Layer 7 of a small transformer language model trained on English Wikipedia (12 layers, counted from 0, width 128).
A neuron's activation on a vector x is SiLU(gate . x) times (in . x), where the dot is the dot product.
The model reads these tokens: "qu" "ire" " h" "im" " to" " " "en" "g" "age" " sh" "ip" "s" " l" "ar" "g" "er" " th" "an" " his" " o" "w" "n"

The vector x that enters this layer's MLP at each token. A number n stands for n times 0.03.
0 "qu": -26 -2 26 3 -7 7 6 23 -22 -4 3 -48 -37 -3 6 9 -18 38 9 8 -16 -13 4 34 -14 0 10 15 4 21 11 -2 -24 4 0 48 5 20 16 -18 -17 10 44 -27 26 -17 -54 -45 11 -45 13 9 -82 39 -17 9 25 19 -8 64 -27 -29 -49 -63 -27 -7 -51 -26 34 34 7 7 1 -4 -6 15 2 -7 32 -8 -24 -11 -4 13 -10 40 -14 10 -40 14 -55 -4 -14 -36 -42 -5 -3 10 26 -46 0 25 8 -38 44 -6 -22 4 6 -4 -20 -27 -12 0 -10 14 16 38 23 39 26 17 29 7 20 52 42 -50
1 "ire": -21 -14 33 -12 4 9 9 13 -7 -4 6 -41 -46 24 5 -8 -8 42 14 5 -21 -8 -3 27 -12 8 24 35 13 11 14 -11 -8 10 0 41 5 8 10 -33 -4 21 46 -34 31 -34 -37 -43 2 -31 8 17 -76 61 -24 -5 34 17 -29 59 -15 -18 -34 -57 -37 -8 -42 -17 32 43 13 12 1 -2 4 10 -4 -16 35 -9 -17 -20 -3 7 4 33 -16 19 -48 20 -62 -11 -3 -34 -46 11 -3 22 31 -30 -14 9 -4 -35 32 -7 -31 -5 -13 -7 2 -20 -6 -9 -11 12 0 20 22 39 35 17 35 20 19 49 33 -42
2 " h": -16 3 26 -3 19 20 10 15 -13 6 -1 -30 -8 -15 9 30 -23 33 23 5 19 17 -24 -7 -7 1 4 43 20 53 27 -33 1 -6 -17 18 -3 15 -4 -18 -35 21 38 -46 34 -14 -41 -40 37 -42 2 -14 -75 73 -22 -3 0 3 -22 62 1 -15 -8 -62 -10 23 -22 -49 -7 15 -12 3 -52 -2 2 19 8 -4 3 9 -25 6 -7 -27 9 27 -2 -12 -12 -6 -38 -11 1 -57 -30 -31 -13 40 40 7 26 12 -21 -19 26 32 -42 -2 7 -6 -7 -19 -5 -31 -7 1 31 -17 31 27 17 32 24 56 21 54 61 -6
3 "im": -13 9 25 3 -10 19 14 -10 -25 -3 -38 -60 -46 -26 -14 2 28 10 42 25 40 -31 35 3 -21 22 35 53 -8 19 8 3 2 -13 -21 22 32 -7 11 30 -25 15 37 -13 37 -8 -14 -13 -7 -34 17 -2 -62 49 -31 3 29 25 -1 71 13 -11 -46 -61 -20 -19 2 -23 2 23 -15 8 -32 -17 -1 5 12 -20 26 -7 21 -8 -14 -11 -17 -1 7 9 24 19 -59 2 -6 -15 -38 -50 11 6 16 -26 -32 31 -3 -38 58 13 1 -21 31 -46 35 -27 -21 -10 -23 2 -3 41 10 28 39 16 28 44 -24 21 29 -4
4 " to": -21 -11 46 -15 6 11 13 11 -24 3 -11 -42 -19 -7 -23 2 -13 21 22 0 -15 -3 10 14 -21 -9 20 28 18 29 -1 -11 -5 2 1 56 2 9 14 2 -8 16 49 -18 24 -25 -44 -31 -22 -37 -9 7 -89 61 -24 4 23 21 -19 58 -27 -16 -50 -91 -23 -11 -55 -12 32 25 18 28 -2 2 4 18 -15 -12 20 7 7 -20 -13 -1 -3 26 -4 16 -34 24 -70 9 6 -48 -42 -25 -23 24 31 -32 -7 18 -4 -30 33 8 -6 -2 14 -6 -13 2 -11 -25 -14 1 20 35 24 29 39 19 31 5 6 43 38 -29
5 " ": 3 -20 39 -32 6 -6 25 6 -54 37 -10 -17 -19 -15 -22 -21 19 24 42 7 10 24 -9 1 -45 -7 2 33 23 4 6 14 -16 16 10 15 20 40 13 2 -54 5 49 -18 16 -33 -24 -40 -33 -11 -19 -10 -70 49 -52 10 7 45 -20 45 10 -22 17 -57 -30 10 -36 -24 26 -2 -2 1 9 -21 0 20 -21 -28 8 27 7 8 5 -34 -12 -4 17 -39 2 10 -53 -22 -3 -56 -26 -24 1 25 28 -26 21 52 -38 -41 51 12 -25 -19 -22 -36 12 -34 -27 -12 0 27 27 16 25 18 6 -6 9 18 -5 60 19 9
6 "en": 13 -10 -20 -36 3 32 -19 31 -67 12 12 5 -16 6 -37 -2 4 47 73 16 14 -18 19 0 -17 -13 -4 31 35 27 -33 1 -45 14 -11 11 -14 13 -14 12 -47 -5 32 -39 25 13 -13 -31 -14 11 2 6 -35 40 -39 2 9 -1 -53 61 -9 -18 25 -12 -16 8 -47 -11 25 -11 -22 47 -12 -34 9 -24 16 5 52 38 48 6 -5 -75 3 15 -32 -77 -8 -4 -27 -9 0 -24 -1 -8 -42 3 -18 15 46 40 -16 -31 34 -12 2 -67 4 -13 -9 10 -33 -38 -8 34 48 21 -13 10 31 28 -16 20 33 5 -11 -3
7 "g": 37 -3 15 -33 -9 23 -22 35 -27 -3 39 21 0 13 -16 19 6 17 7 16 27 -35 20 51 -15 -34 -41 31 49 -9 21 40 -14 39 -17 40 -8 20 -7 -18 -29 -21 42 -9 45 -48 -42 -47 -16 -25 16 -25 7 14 -25 -10 12 5 -34 40 -16 -23 -23 -3 -17 36 -18 18 15 -21 -35 -7 18 14 -6 -7 -42 13 25 -12 6 7 -6 -67 -32 20 5 13 41 31 -24 1 -20 -33 10 -24 9 -15 6 -29 12 62 -67 -22 39 -15 -22 -4 18 -31 -32 37 -18 -17 38 12 -11 32 -24 -4 -3 4 36 33 38 49 -13 -50
8 "age": -13 -35 -45 15 -45 15 13 7 6 5 39 -17 -11 50 -31 -23 15 -12 29 60 -8 -48 4 30 8 12 -26 65 16 -11 38 -13 -9 4 41 15 -23 30 12 -12 -4 20 24 -24 33 -32 -21 -54 -38 2 6 -19 -50 60 -21 -3 5 -13 -30 44 -17 -3 -10 2 4 -17 -28 -34 4 43 16 14 32 -13 -6 19 4 7 25 1 38 6 -8 -5 -11 4 -30 -7 13 37 -29 -11 -15 -22 -11 -8 14 -27 -8 -32 14 79 37 -14 25 10 -4 -71 25 -4 -7 -7 -29 -22 25 -49 -29 -19 12 16 47 -10 -5 16 -3 41 -26 -36
9 " sh": -37 15 53 13 -33 15 -4 -5 45 5 21 -21 6 2 2 -45 -2 34 11 34 1 35 -20 -3 7 12 -7 7 45 35 15 -7 -8 -13 13 15 -10 -8 -17 -14 -30 -1 35 -35 6 2 -46 -43 22 -11 13 11 -39 54 -25 21 1 12 -20 31 -13 -21 -34 -35 22 -9 -21 -46 -38 -13 -1 9 -46 61 -7 35 2 -42 -2 19 -36 -31 -13 -12 -3 41 -31 -2 4 38 -18 1 -3 -30 -34 -66 -7 54 10 -34 -13 57 -6 1 62 7 -4 22 19 -37 3 -47 0 17 -11 -2 -10 7 -8 49 21 57 5 36 50 36 37 0
10 "ip": -5 24 28 -3 -55 12 17 -43 25 -26 -4 -42 -21 27 -7 -18 23 20 37 7 16 -14 69 -12 7 -7 11 1 40 -25 30 -35 24 5 -11 25 -18 38 -11 -16 33 24 37 -20 -9 -42 -76 -41 -57 3 24 16 5 15 -63 -37 49 14 -21 53 28 -23 15 14 -8 -15 -9 -73 -26 41 -21 3 -21 -5 3 -14 -6 -43 16 3 4 -18 8 19 -24 64 -45 3 6 -14 -50 12 30 -15 -1 -8 -4 -14 -15 10 9 7 16 -30 13 24 21 -24 16 -11 9 -40 -32 29 0 -6 8 3 -18 -5 -17 24 10 22 -25 13 -6 11
11 "s": 17 9 30 6 -48 16 -2 18 6 10 24 -15 -44 4 8 1 3 30 -12 42 16 17 43 -11 -20 25 0 12 5 -20 28 -37 10 0 -6 21 -18 40 35 -29 37 15 46 -36 18 -40 -44 -75 -65 0 44 -32 -30 44 -33 11 26 -1 9 37 12 -12 -38 -17 8 10 24 -10 -15 39 -16 -16 -54 -13 10 17 14 -46 32 39 -10 -12 -3 7 -11 2 -13 -31 28 -1 -38 46 24 -35 -27 -44 1 38 18 -4 24 39 20 29 25 -24 -12 8 21 -1 -9 -24 6 9 23 17 -15 33 -13 -8 -5 56 9 30 -2 6 -2 -11
12 " l": -40 -32 6 -6 -22 11 -21 35 7 10 14 1 -43 2 5 9 16 15 20 21 13 3 -9 -18 18 -51 -4 8 39 9 11 -36 -1 -15 -23 5 -35 2 -13 -29 -34 -5 39 -8 0 19 -42 -40 23 -34 7 -11 -34 84 -30 -6 -7 50 -12 53 -9 29 21 -9 6 -17 -26 -31 2 -14 -21 -15 -22 41 5 21 9 2 7 48 -17 -10 -5 -13 39 5 -5 -29 -4 -1 -2 -24 -3 -12 -4 -37 17 48 -5 -5 35 54 -20 -34 28 42 -5 -9 16 17 39 -95 -20 23 -2 -4 24 4 17 21 34 12 28 47 8 61 34 35
13 "ar": -51 8 31 -8 -33 3 23 31 9 -26 13 -21 -43 14 -55 -29 27 16 50 6 19 -15 29 56 -14 19 -22 -38 12 20 26 -20 9 19 -47 45 -37 0 -56 7 2 43 14 -18 27 -7 -10 -23 -9 -8 -4 -24 -28 -57 -40 -24 1 45 -37 43 -16 -4 -22 -12 -10 -11 -18 -52 30 -1 -24 -15 -9 -1 6 24 24 -30 12 28 -3 -25 -26 -39 -1 0 -13 41 38 14 -33 6 11 25 8 -2 10 52 -2 28 40 -8 13 -32 -4 8 -30 -66 -1 -32 24 -7 -42 -28 -50 0 54 0 9 17 4 10 19 26 10 32 14 -25
14 "g": 24 -42 -26 -5 -37 24 -23 41 -12 -4 27 -27 -33 -13 11 -34 39 3 36 15 20 -27 8 59 -28 12 -21 -10 16 38 67 9 -10 20 -26 17 -54 6 -20 -8 -15 2 35 -15 34 -52 -48 6 -62 11 20 -22 -9 -1 -39 -32 13 39 -30 86 7 -8 9 1 -38 5 -21 -1 -13 -2 -18 -30 5 -5 39 2 32 5 6 46 32 20 -44 -19 -35 45 -1 20 39 -8 -21 29 -11 9 -11 -26 -11 1 15 11 5 31 -29 -36 42 4 -15 -48 16 -56 8 19 -20 -28 -32 17 13 -13 14 12 -12 -21 30 9 18 29 4 -20
15 "er": -21 -16 -24 -7 -33 19 8 24 4 24 28 -16 -56 35 13 -28 5 20 28 28 -16 -7 14 -12 6 34 -4 3 15 25 77 -16 6 20 4 35 -48 16 -18 -25 -6 -26 44 -33 22 -38 -25 -7 -62 20 0 -26 -17 36 -29 -49 33 7 -57 58 -20 -17 24 -13 -13 1 -15 -20 -33 39 6 -34 -25 -20 13 23 51 -16 16 55 30 -5 -57 -10 -23 14 -34 -18 5 23 -7 39 1 2 -9 -17 25 11 41 3 16 46 -10 -46 39 -11 4 -66 14 -14 30 18 -6 -21 -1 -26 -7 -13 -30 2 11 2 17 15 33 9 0 7
16 " th": -36 54 31 -18 -27 29 29 16 13 16 36 -15 -17 -10 -4 -32 -28 56 1 6 0 9 -9 -25 -11 -22 -49 4 17 3 43 -24 -10 -20 34 36 -41 4 -11 5 -34 37 30 -16 50 -48 -37 -41 -49 -25 5 -22 -21 29 -30 -15 -6 -9 12 41 -27 20 -34 -5 -28 8 -7 -58 8 9 2 -12 6 5 21 -3 25 -49 -23 5 -6 -17 13 -5 -1 -22 -21 0 -7 -17 -14 10 -25 -32 -22 -53 41 37 4 6 -10 71 -52 13 12 11 -36 -11 52 3 40 9 -22 19 -29 -16 26 -16 4 31 -28 -16 34 65 -5 49 25 13
17 "an": -19 9 13 -3 12 0 27 20 16 -12 -27 -11 -19 28 -8 -7 16 25 34 29 13 4 6 3 -7 -20 7 69 -7 14 14 -26 -36 -3 11 66 3 15 -5 1 -11 48 0 -6 17 -26 -59 -2 -19 -9 5 6 -37 12 -26 8 21 -25 -9 44 -16 22 29 -39 5 -25 24 4 45 11 -17 10 -29 -3 7 -27 -27 -89 -9 30 34 12 -3 26 -7 -1 -3 -24 34 11 -72 -15 44 -17 -11 -26 -4 34 37 -16 9 39 20 -37 -4 46 3 -59 42 -34 -27 -1 -24 -4 2 29 10 17 22 4 10 48 -40 57 -23 -23 6 2
18 " his": -43 10 40 -13 7 15 -22 -15 14 -34 -3 -34 -9 -6 -7 -52 -29 0 36 41 23 16 12 -2 -21 40 47 30 11 42 18 -33 -32 7 0 44 -8 3 -21 17 -27 3 5 -41 27 -20 -13 -5 -5 -39 -2 6 -49 42 -16 5 25 4 -55 55 -4 -33 -6 -85 -9 -8 -42 -15 32 17 9 -15 -4 -8 -6 -29 -18 -12 24 -3 21 -38 -23 9 19 1 -6 4 23 26 -66 49 6 -36 -77 -24 -17 -3 45 -4 -33 50 12 -20 50 15 -6 -9 36 -23 0 5 -11 -25 -3 16 26 14 14 13 21 29 36 -5 -2 3 38 3
19 " o": -31 36 55 -49 -18 27 8 -36 18 39 3 25 -21 -9 17 -44 46 11 -3 13 17 39 4 20 -18 -42 17 -23 11 9 27 -5 -12 37 3 12 26 9 -42 7 13 11 24 -7 9 -37 -29 -21 22 -18 -22 19 -22 65 -28 38 38 18 -34 15 -31 -31 0 -22 9 18 -19 -41 -46 -16 14 -26 -17 0 11 49 -5 -29 19 -7 -7 3 6 -41 -9 0 8 -46 53 -2 -64 2 17 -36 -10 -8 -49 7 16 -26 -43 -13 -26 -16 23 39 -12 -13 14 -36 -20 -47 -58 5 -27 -25 72 -18 17 17 -2 27 -10 11 25 41 -20 11
20 "w": 24 -17 -27 -45 -37 25 9 12 -24 25 41 36 0 -6 11 27 -42 28 40 25 -16 19 7 -19 -51 -9 -4 6 61 26 -14 -57 -21 19 -15 28 -34 10 -23 -12 36 24 23 -15 18 -8 -34 14 7 16 -3 0 -23 -46 -22 20 2 -44 -11 31 12 -48 -5 26 -27 12 -7 -37 0 -17 0 14 -30 -40 11 32 44 -40 31 -29 17 34 10 4 -53 45 -30 -36 -14 -16 -11 46 29 32 -53 -20 -12 15 46 -11 27 11 -14 -7 19 26 -7 -11 -1 -91 -31 -29 -50 -19 -3 18 57 40 7 6 8 -2 -8 28 6 3 16 -16
21 "n": 41 40 24 -10 -33 -1 -22 -18 9 24 -8 -5 -34 16 15 -29 1 44 29 30 -5 11 3 -13 47 2 -2 4 21 -2 25 -55 14 11 21 57 -1 36 -31 -1 2 11 13 -40 -17 -2 -2 -34 -8 8 33 16 -38 -11 -9 -2 33 -24 -17 77 30 -30 -31 -8 -12 -20 -19 -66 41 36 -5 22 -25 -59 3 14 3 -35 30 13 -4 4 -35 3 -14 10 -67 -15 46 36 -41 -13 21 18 4 -8 21 -25 9 -13 -13 74 4 45 14 20 5 -18 5 -42 -28 -28 -34 -33 19 2 31 22 2 -13 -19 -1 17 -1 -3 22 34 -9

Each question shows the input weights of one neuron of the MLP. A number n stands for n times 0.0074.

n261 gate: 16 8 1 -17 22 1 -4 -25 0 7 9 -24 -11 -5 -9 -7 -4 -36 30 -17 17 -6 -25 -3 20 30 15 -18 -16 -13 -5 -15 -2 -6 -6 -37 15 8 5 23 1 -14 -1 -11 20 -26 24 -7 -32 14 -1 40 8 31 -16 40 -5 9 21 17 -36 -28 -11 9 22 47 14 -20 -43 17 -14 18 -11 -10 -38 -2 -14 -1 -10 -30 -13 14 -15 -21 5 -31 6 2 -2 -17 17 24 -15 12 -6 19 -37 8 33 26 -27 24 -21 -26 -22 17 20 23 18 -9 35 -3 6 2 -37 3 6 -17 40 18 31 21 2 -9 6 31 -47 15
n261 in: 6 26 7 -11 -3 -12 -3 -25 22 8 -8 -23 18 -16 20 -45 11 -8 31 -6 -16 48 26 -15 12 11 -4 -25 -17 -8 18 -29 -11 33 -9 11 -9 -26 37 -2 2 -1 35 11 -8 11 42 -26 -9 -22 -36 31 -12 26 -32 33 -9 -48 24 41 33 22 -15 21 -37 22 -7 31 -23 -1 -25 -21 -20 -3 7 -8 -14 -4 -6 -31 1 -4 -13 10 -32 0 26 -4 -1 17 32 -21 -36 -1 -3 4 -24 2 -16 14 -6 40 13 -6 -3 10 -7 -6 11 1 21 -3 -15 -44 -13 -8 19 23 12 -20 41 17 -3 -44 -15 -11 -29 16
On which three tokens does it fire most, strongest first? 19 " o", 3 "im", 18 " his"

n189 gate: 24 21 1 -37 -21 -5 14 24 -22 -24 13 10 -14 -1 -11 3 -24 31 -70 -21 -8 4 10 -8 -20 5 11 4 2 12 20 39 0 -32 -9 34 4 -18 24 -5 25 18 -6 -19 22 14 3 5 21 29 15 0 9 20 4 -15 -17 31 11 -24 46 -10 -7 29 -10 19 -4 -1 11 9 22 -41 3 -7 4 -26 5 18 -20 10 1 -18 -32 -5 -10 -4 -16 1 -31 5 -26 -11 -22 1 13 -31 -8 8 4 -5 27 -2 -16 -18 24 34 8 10 8 -21 -26 12 -14 25 14 -19 -40 -12 9 -16 18 -50 -3 19 -39 15 26 16
n189 in: 38 -9 -27 3 -43 -29 -5 -20 3 -20 -6 -18 -10 -37 0 -4 -17 24 43 -9 -7 5 -2 -8 5 -4 -8 3 -2 -21 -19 17 -18 -9 28 -20 22 39 14 40 17 32 -13 -42 -33 -16 -23 24 13 5 33 9 2 15 -25 -16 -9 47 15 -12 -5 11 18 26 -11 18 -3 1 38 28 -2 -37 5 -1 17 -32 10 13 -6 7 14 0 -29 -9 -12 10 -17 -6 -30 6 -10 -34 23 -5 -1 -47 -11 -8 12 4 44 -24 27 -68 5 3 -9 1 3 -8 4 -11 -4 35 -27 -11 32 -1 -45 -27 -10 -28 19 -3 4 -24 -3 -34
Which token does this neuron like most? 14 "g"

n137 gate: 13 -14 1 27 -35 -19 5 48 -2 -8 -6 -20 -31 -16 31 -49 41 12 23 -22 -25 -1 -10 14 14 19 13 -27 45 33 6 -9 -16 -11 -7 -9 5 -6 7 -37 -11 -3 20 8 1 23 33 -11 -25 20 -2 -20 -7 6 -17 19 -5 -12 1 11 23 -6 12 0 4 4 -55 -23 7 -9 -20 15 18 -9 -23 7 -19 11 -27 -5 -15 0 13 -6 -16 4 -17 6 4 -4 2 11 -42 -45 28 11 9 -12 -30 25 -25 -2 17 -32 -27 23 7 -10 -11 -44 33 -20 4 16 15 -9 -28 -25 12 -2 27 61 3 14 -4 -8 30 22
n137 in: -3 14 6 -33 17 41 -4 -34 -44 -5 -11 43 -27 13 -26 -34 -1 5 23 3 1 -14 -28 20 -10 20 -25 -11 -28 12 5 19 -1 -6 26 0 -5 53 17 0 22 -23 -8 -9 -12 -23 11 -20 -23 22 2 11 -30 0 -4 6 -8 -15 16 21 8 -23 30 -25 12 -37 -1 37 -19 11 16 -29 9 6 -8 -7 16 -4 -20 -7 -9 14 28 -37 16 16 35 0 34 -26 -26 7 -41 -20 -13 44 48 -12 1 4 -23 -6 -6 -20 -23 8 -24 13 -7 12 -8 -14 -35 -33 -6 -8 4 -5 18 -11 11 -37 23 -38 20 34 -1 -3
Which token does this neuron like most? 5 " "

n19 gate: -14 13 -2 -6 29 22 4 28 21 25 -19 7 -17 -8 -53 -1 51 5 -5 8 -6 -1 -11 -10 -17 -36 1 -10 9 -22 -16 14 31 5 4 45 11 -8 0 -23 -11 -12 -22 20 -3 32 0 -1 17 -5 5 7 7 -59 -5 5 5 43 44 -18 7 -29 -8 18 28 -4 7 47 -10 -6 13 -16 -11 -19 2 -14 9 -1 9 -6 20 7 19 -10 -19 -4 -9 -26 -35 -2 -38 -37 -28 1 8 15 33 -11 -1 -40 -16 17 52 12 18 46 -23 -12 6 22 3 19 13 15 3 18 -3 -17 -5 27 -14 48 43 -59 18 16 -19 -18
n19 in: -2 23 12 -42 -17 -16 4 6 25 -32 -41 0 -64 29 -4 49 22 9 -44 -6 2 -10 -32 -6 -12 -3 -11 28 31 6 -25 1 15 5 -23 -43 -4 32 -25 2 -13 4 -4 -1 40 -14 11 -13 -12 16 6 -27 -3 3 -30 -28 25 -36 9 -19 -15 -10 37 -18 -1 -17 -3 -30 -14 -17 3 -6 -30 33 5 10 -37 -31 -39 27 -43 13 -2 39 12 15 60 27 7 3 1 -2 23 6 7 -11 -8 53 14 -9 36 -6 13 0 12 -21 47 11 -26 8 -9 21 29 -15 -32 41 -19 -1 2 2 -16 -53 25 4 -18 -38 -27 26
On which token does it fire most, and how strongly? 8 "age", at about 0.71

n289 gate: 30 2 14 -16 -18 -9 -9 -23 -10 -4 -19 -5 20 -7 12 36 1 -28 4 50 -21 -20 2 -27 19 -15 -7 22 -37 19 -22 45 17 9 1 7 -20 21 2 -29 -9 -7 -28 -4 -3 -5 -13 33 -26 -55 1 -32 -49 -28 32 -30 20 21 25 -16 -16 -12 -10 -25 12 9 -26 -23 -38 -11 -2 8 -2 -4 -11 14 -16 26 18 -30 -7 38 -31 15 -9 -20 -5 14 -6 1 17 -4 19 22 -43 -7 -5 -12 -2 1 -26 2 -22 -32 -9 21 40 -7 17 -26 1 9 -25 11 3 -18 7 -19 4 -14 44 -22 -11 -3 -16 -1 2 -21
n289 in: 8 0 24 2 42 19 14 -23 46 14 -25 25 23 -13 1 -5 17 24 -11 32 38 11 22 5 24 70 -1 45 38 21 32 -9 1 -23 29 -22 -5 -14 -11 -15 -31 1 34 -8 -33 -27 7 16 -1 -41 16 -7 -10 -39 -37 20 42 -14 7 -5 -25 5 -31 -28 -5 -23 -18 -23 11 -23 12 7 25 20 16 22 -8 16 1 2 -3 19 19 -51 -24 -28 -10 -10 -24 25 27 -22 11 33 7 -20 -5 22 -27 -23 -35 10 -5 -21 44 5 4 -28 -3 -26 3 13 -16 -1 32 14 15 22 -19 10 9 21 32 16 4 -29 16 -15
Its two highest activations, in order, are on tokens 3 "im", 4 " to"

n87 gate: 0 14 7 13 -11 -4 -10 15 -21 -31 35 14 -12 14 -8 17 -2 35 35 -8 -27 -5 2 17 23 -3 4 -21 -6 -5 5 -5 -12 -5 -9 -26 4 -2 -9 3 -5 -45 1 -9 28 3 16 -5 23 -11 -12 7 4 -11 11 -21 31 5 16 -4 -16 29 10 -15 19 3 -12 0 11 3 19 24 -40 -19 -20 17 -12 -24 -12 5 -18 -8 -22 -51 -20 -12 7 24 -4 13 -7 -11 -39 3 5 -19 -9 -36 -3 14 8 44 -4 -3 18 20 30 30 18 -5 -31 1 -2 -10 -3 -15 4 -26 -28 42 -9 -18 13 15 -10 -8 -22 -20
n87 in: 35 -6 -9 -38 -20 31 21 21 -5 -3 -28 24 4 -19 -24 41 -3 -11 13 -8 6 12 22 31 -6 -4 24 27 -23 21 1 6 19 8 1 -24 -4 -22 17 -11 27 2 5 -9 -7 -1 -22 29 -3 -10 24 -30 -18 -31 -9 18 7 12 0 9 -4 -10 26 -16 7 -16 37 -5 22 -11 1 -20 1 -36 2 -7 15 16 -26 -13 -41 -9 16 -49 -2 -6 7 -17 -11 8 22 -8 1 3 6 -3 -4 3 2 31 -25 24 -17 1 -10 24 10 15 -6 -31 -6 -5 -33 -7 14 38 -16 20 -18 -14 4 11 -21 -11 -9 9 0 -36
Which token does this neuron like most? 7 "g"

n439 gate: -8 8 7 -15 25 -18 -2 -6 -39 1 30 1 -12 8 33 11 -2 -18 25 -26 -26 51 5 51 34 10 20 1 8 6 -4 8 -9 -11 37 -5 -3 -35 37 31 10 22 3 16 54 -30 -25 -10 24 8 9 -24 -19 -4 26 -37 -37 20 9 22 -10 -10 -11 9 10 3 -18 -50 -6 -1 16 8 5 17 -8 1 9 23 -19 26 -4 -29 6 -20 4 3 -39 -33 -15 -27 3 21 -7 31 -17 1 -34 19 -18 -16 -2 14 12 -21 -24 -26 7 -14 29 -12 9 40 -15 1 27 29 9 -16 8 -5 17 27 -24 -40 -16 15 -4 7
n439 in: 9 -37 24 33 20 1 -7 61 10 51 -17 -12 -7 25 -39 31 -4 -13 -22 -21 16 12 -27 16 3 17 -11 25 -3 1 26 -20 -15 -33 -9 35 -13 2 -6 -14 -15 1 36 -26 40 6 4 52 -16 -19 -24 10 -28 28 -15 12 11 -17 -26 10 16 -23 -11 12 7 -29 -5 26 -5 -6 -10 -1 18 8 -8 43 -2 -18 2 -49 -25 4 15 1 14 -33 -8 18 16 31 30 16 -18 -14 -18 34 -3 -14 3 46 -10 -30 4 15 -14 15 7 21 1 -1 1 17 4 -16 -26 -15 20 -9 8 15 -16 1 -9 20 -31 6 -21 17
Its two highest activations, in order, are on tokens 4 " to", 2 " h"

n320 gate: -3 43 -46 24 -3 -12 -17 -38 -12 10 9 -41 -20 1 1 -30 11 34 4 -14 -33 32 31 -13 14 -6 -29 0 -12 7 -51 9 -27 -42 16 14 -11 -8 -11 -10 -4 1 -7 4 4 -25 30 20 39 10 -9 -19 -5 10 -24 -4 -7 -34 -3 27 -27 -34 18 -5 22 28 -19 17 20 13 -36 -14 28 4 -16 -13 5 -10 13 -26 19 31 54 14 -9 27 1 6 16 17 6 0 -3 7 -1 -11 7 -4 10 22 -14 -13 -42 -34 20 22 14 -28 8 -15 -9 4 12 13 -23 -19 -10 -14 -1 -15 -2 15 20 -29 0 26 -2 58
n320 in: 14 4 9 1 -35 -33 11 8 -16 -10 9 4 -7 4 -15 -30 11 -8 -4 -37 -8 -16 18 -19 -25 18 -11 -4 -2 -12 -27 54 -15 25 14 1 22 19 29 1 36 -17 3 -8 3 29 -2 -1 6 -27 1 50 -2 -15 2 -9 17 17 -30 9 19 -43 4 -2 -1 -37 25 -36 -30 8 5 -17 -5 18 10 -17 -18 -18 -22 -20 -22 -19 1 2 9 -4 6 4 -15 -10 24 12 7 2 26 -16 49 33 -12 -11 -2 17 -37 -6 -21 2 -19 -32 18 -34 -4 35 8 0 29 8 -5 13 47 18 -14 -16 29 -14 21 7 -2 19
Which token does this neuron like most? 16 " th"

n308 gate: -11 -31 40 13 -1 -4 -3 -16 -3 9 -9 -35 -32 11 -25 -6 11 -13 30 -19 4 6 25 38 -11 7 -6 -12 -29 5 16 13 -1 -8 -7 -40 0 -4 -1 -16 6 8 -24 30 -28 -30 -27 0 25 -6 -12 34 -9 6 26 -28 -35 17 20 27 8 -45 -2 8 -2 -16 12 -30 8 -29 13 -38 8 -50 11 5 -8 8 23 -17 -24 42 -32 37 -2 57 -19 -19 6 14 -3 -41 4 -29 1 -17 -4 2 -5 0 -24 5 -14 13 13 -18 17 -9 -26 -26 -33 17 11 6 13 -41 -10 1 -32 -12 15 -16 -18 18 14 30 -13 -13
n308 in: -6 -2 1 -5 16 24 -22 1 34 43 -31 -46 -44 -6 -3 19 -19 -18 -7 -11 24 -3 15 -13 37 -20 -23 -26 36 7 12 -19 -18 -15 31 -2 20 -5 7 3 -21 42 -13 -33 8 16 -10 -23 -32 30 -25 3 50 -8 -10 -2 -7 16 -19 22 14 31 -28 -7 22 -12 -1 -23 25 19 -19 -24 7 14 4 19 -15 7 6 23 -15 -30 2 2 -20 -20 35 21 -18 30 17 -1 6 -4 17 6 13 -18 -13 11 31 -8 -17 -13 -26 -6 5 25 25 9 -39 -28 -20 18 46 4 28 13 1 1 7 11 16 -14 14 49 4 6
On which token does it fire most, and how strongly? 10 "ip", at about 3

n212 gate: -11 43 -6 13 3 -19 -36 1 13 19 -51 -18 13 15 9 -3 -24 -18 -21 16 18 -6 -9 -4 5 9 13 -27 -13 28 -28 -12 49 1 7 4 -12 -35 24 1 25 9 9 9 17 18 8 -14 -9 4 -10 42 -12 6 -1 23 3 22 -60 -11 -31 8 13 -1 -53 0 10 21 0 -29 -44 22 -1 -39 -1 35 28 6 -17 38 -26 43 -35 4 32 19 -42 -1 49 10 -11 43 -5 10 9 -26 -29 28 21 -13 -7 -37 -3 3 8 -39 20 -27 16 -26 6 -11 18 7 12 -20 -19 -11 18 -32 -1 32 -14 -18 -5 -20 8 -1
n212 in: 43 0 21 12 -14 20 -21 -1 4 2 11 5 -17 -18 -32 -16 7 9 -21 5 11 28 -1 21 5 10 -45 32 -5 23 -20 -10 -19 3 5 9 -15 -12 -2 33 -20 5 -24 -7 -50 -5 -1 -4 25 21 42 -39 31 4 -45 -24 47 -28 14 -26 19 -1 5 -14 5 3 -3 -54 -12 -19 27 -27 -23 -2 15 -7 -22 2 -1 4 -29 23 -32 9 13 14 32 38 9 15 -3 6 -20 -8 -24 18 21 4 35 -37 -10 10 13 31 15 0 -44 0 -46 29 -15 -16 54 -11 -26 -9 7 31 36 26 -13 -11 22 -16 12 -20 14 -13
Which token does this neuron like most? 9 " sh"

n279 gate: 8 9 7 -22 -1 -10 9 -14 -2 48 2 -17 -36 12 -27 -14 -24 15 -8 -8 33 -51 48 24 0 -5 3 -23 4 -21 12 5 -19 10 1 -25 26 -9 -5 10 29 14 -21 47 44 -41 -26 -14 29 -23 -6 1 37 -40 24 -1 16 -34 -13 -36 3 -5 41 -5 24 -7 -10 1 41 -3 -9 -4 -14 27 -45 1 -39 -12 -22 37 -19 -39 17 17 -25 -2 45 6 -38 34 -1 25 19 -2 9 -5 -22 3 -28 5 -7 -12 26 27 6 -10 -15 1 -28 -21 -3 -3 -32 2 -23 16 33 -33 10 24 -12 -8 -14 -30 -7 -13 -56 -5
n279 in: 26 35 -18 -42 -10 -19 21 -4 -17 -17 -49 13 5 -8 15 -1 3 17 21 -47 -20 11 -45 8 0 -29 -2 -5 -2 7 11 -19 -35 69 -11 -42 -2 42 15 -38 16 14 7 28 2 4 10 -24 31 -25 0 -16 42 35 -15 0 2 9 44 -8 25 14 -18 7 36 18 -6 9 0 2 5 -30 -2 11 -37 20 22 25 8 -2 6 5 -32 -28 12 -34 -22 36 -1 -51 1 -11 -15 34 33 83 55 37 20 10 -42 -5 -12 -15 18 -4 -22 -1 2 -26 9 -41 -29 11 -31 9 -25 -23 41 9 -3 28 9 6 -19 73 -48 33
Its two highest activations, in order, are on tokens 19 " o", 18 " his"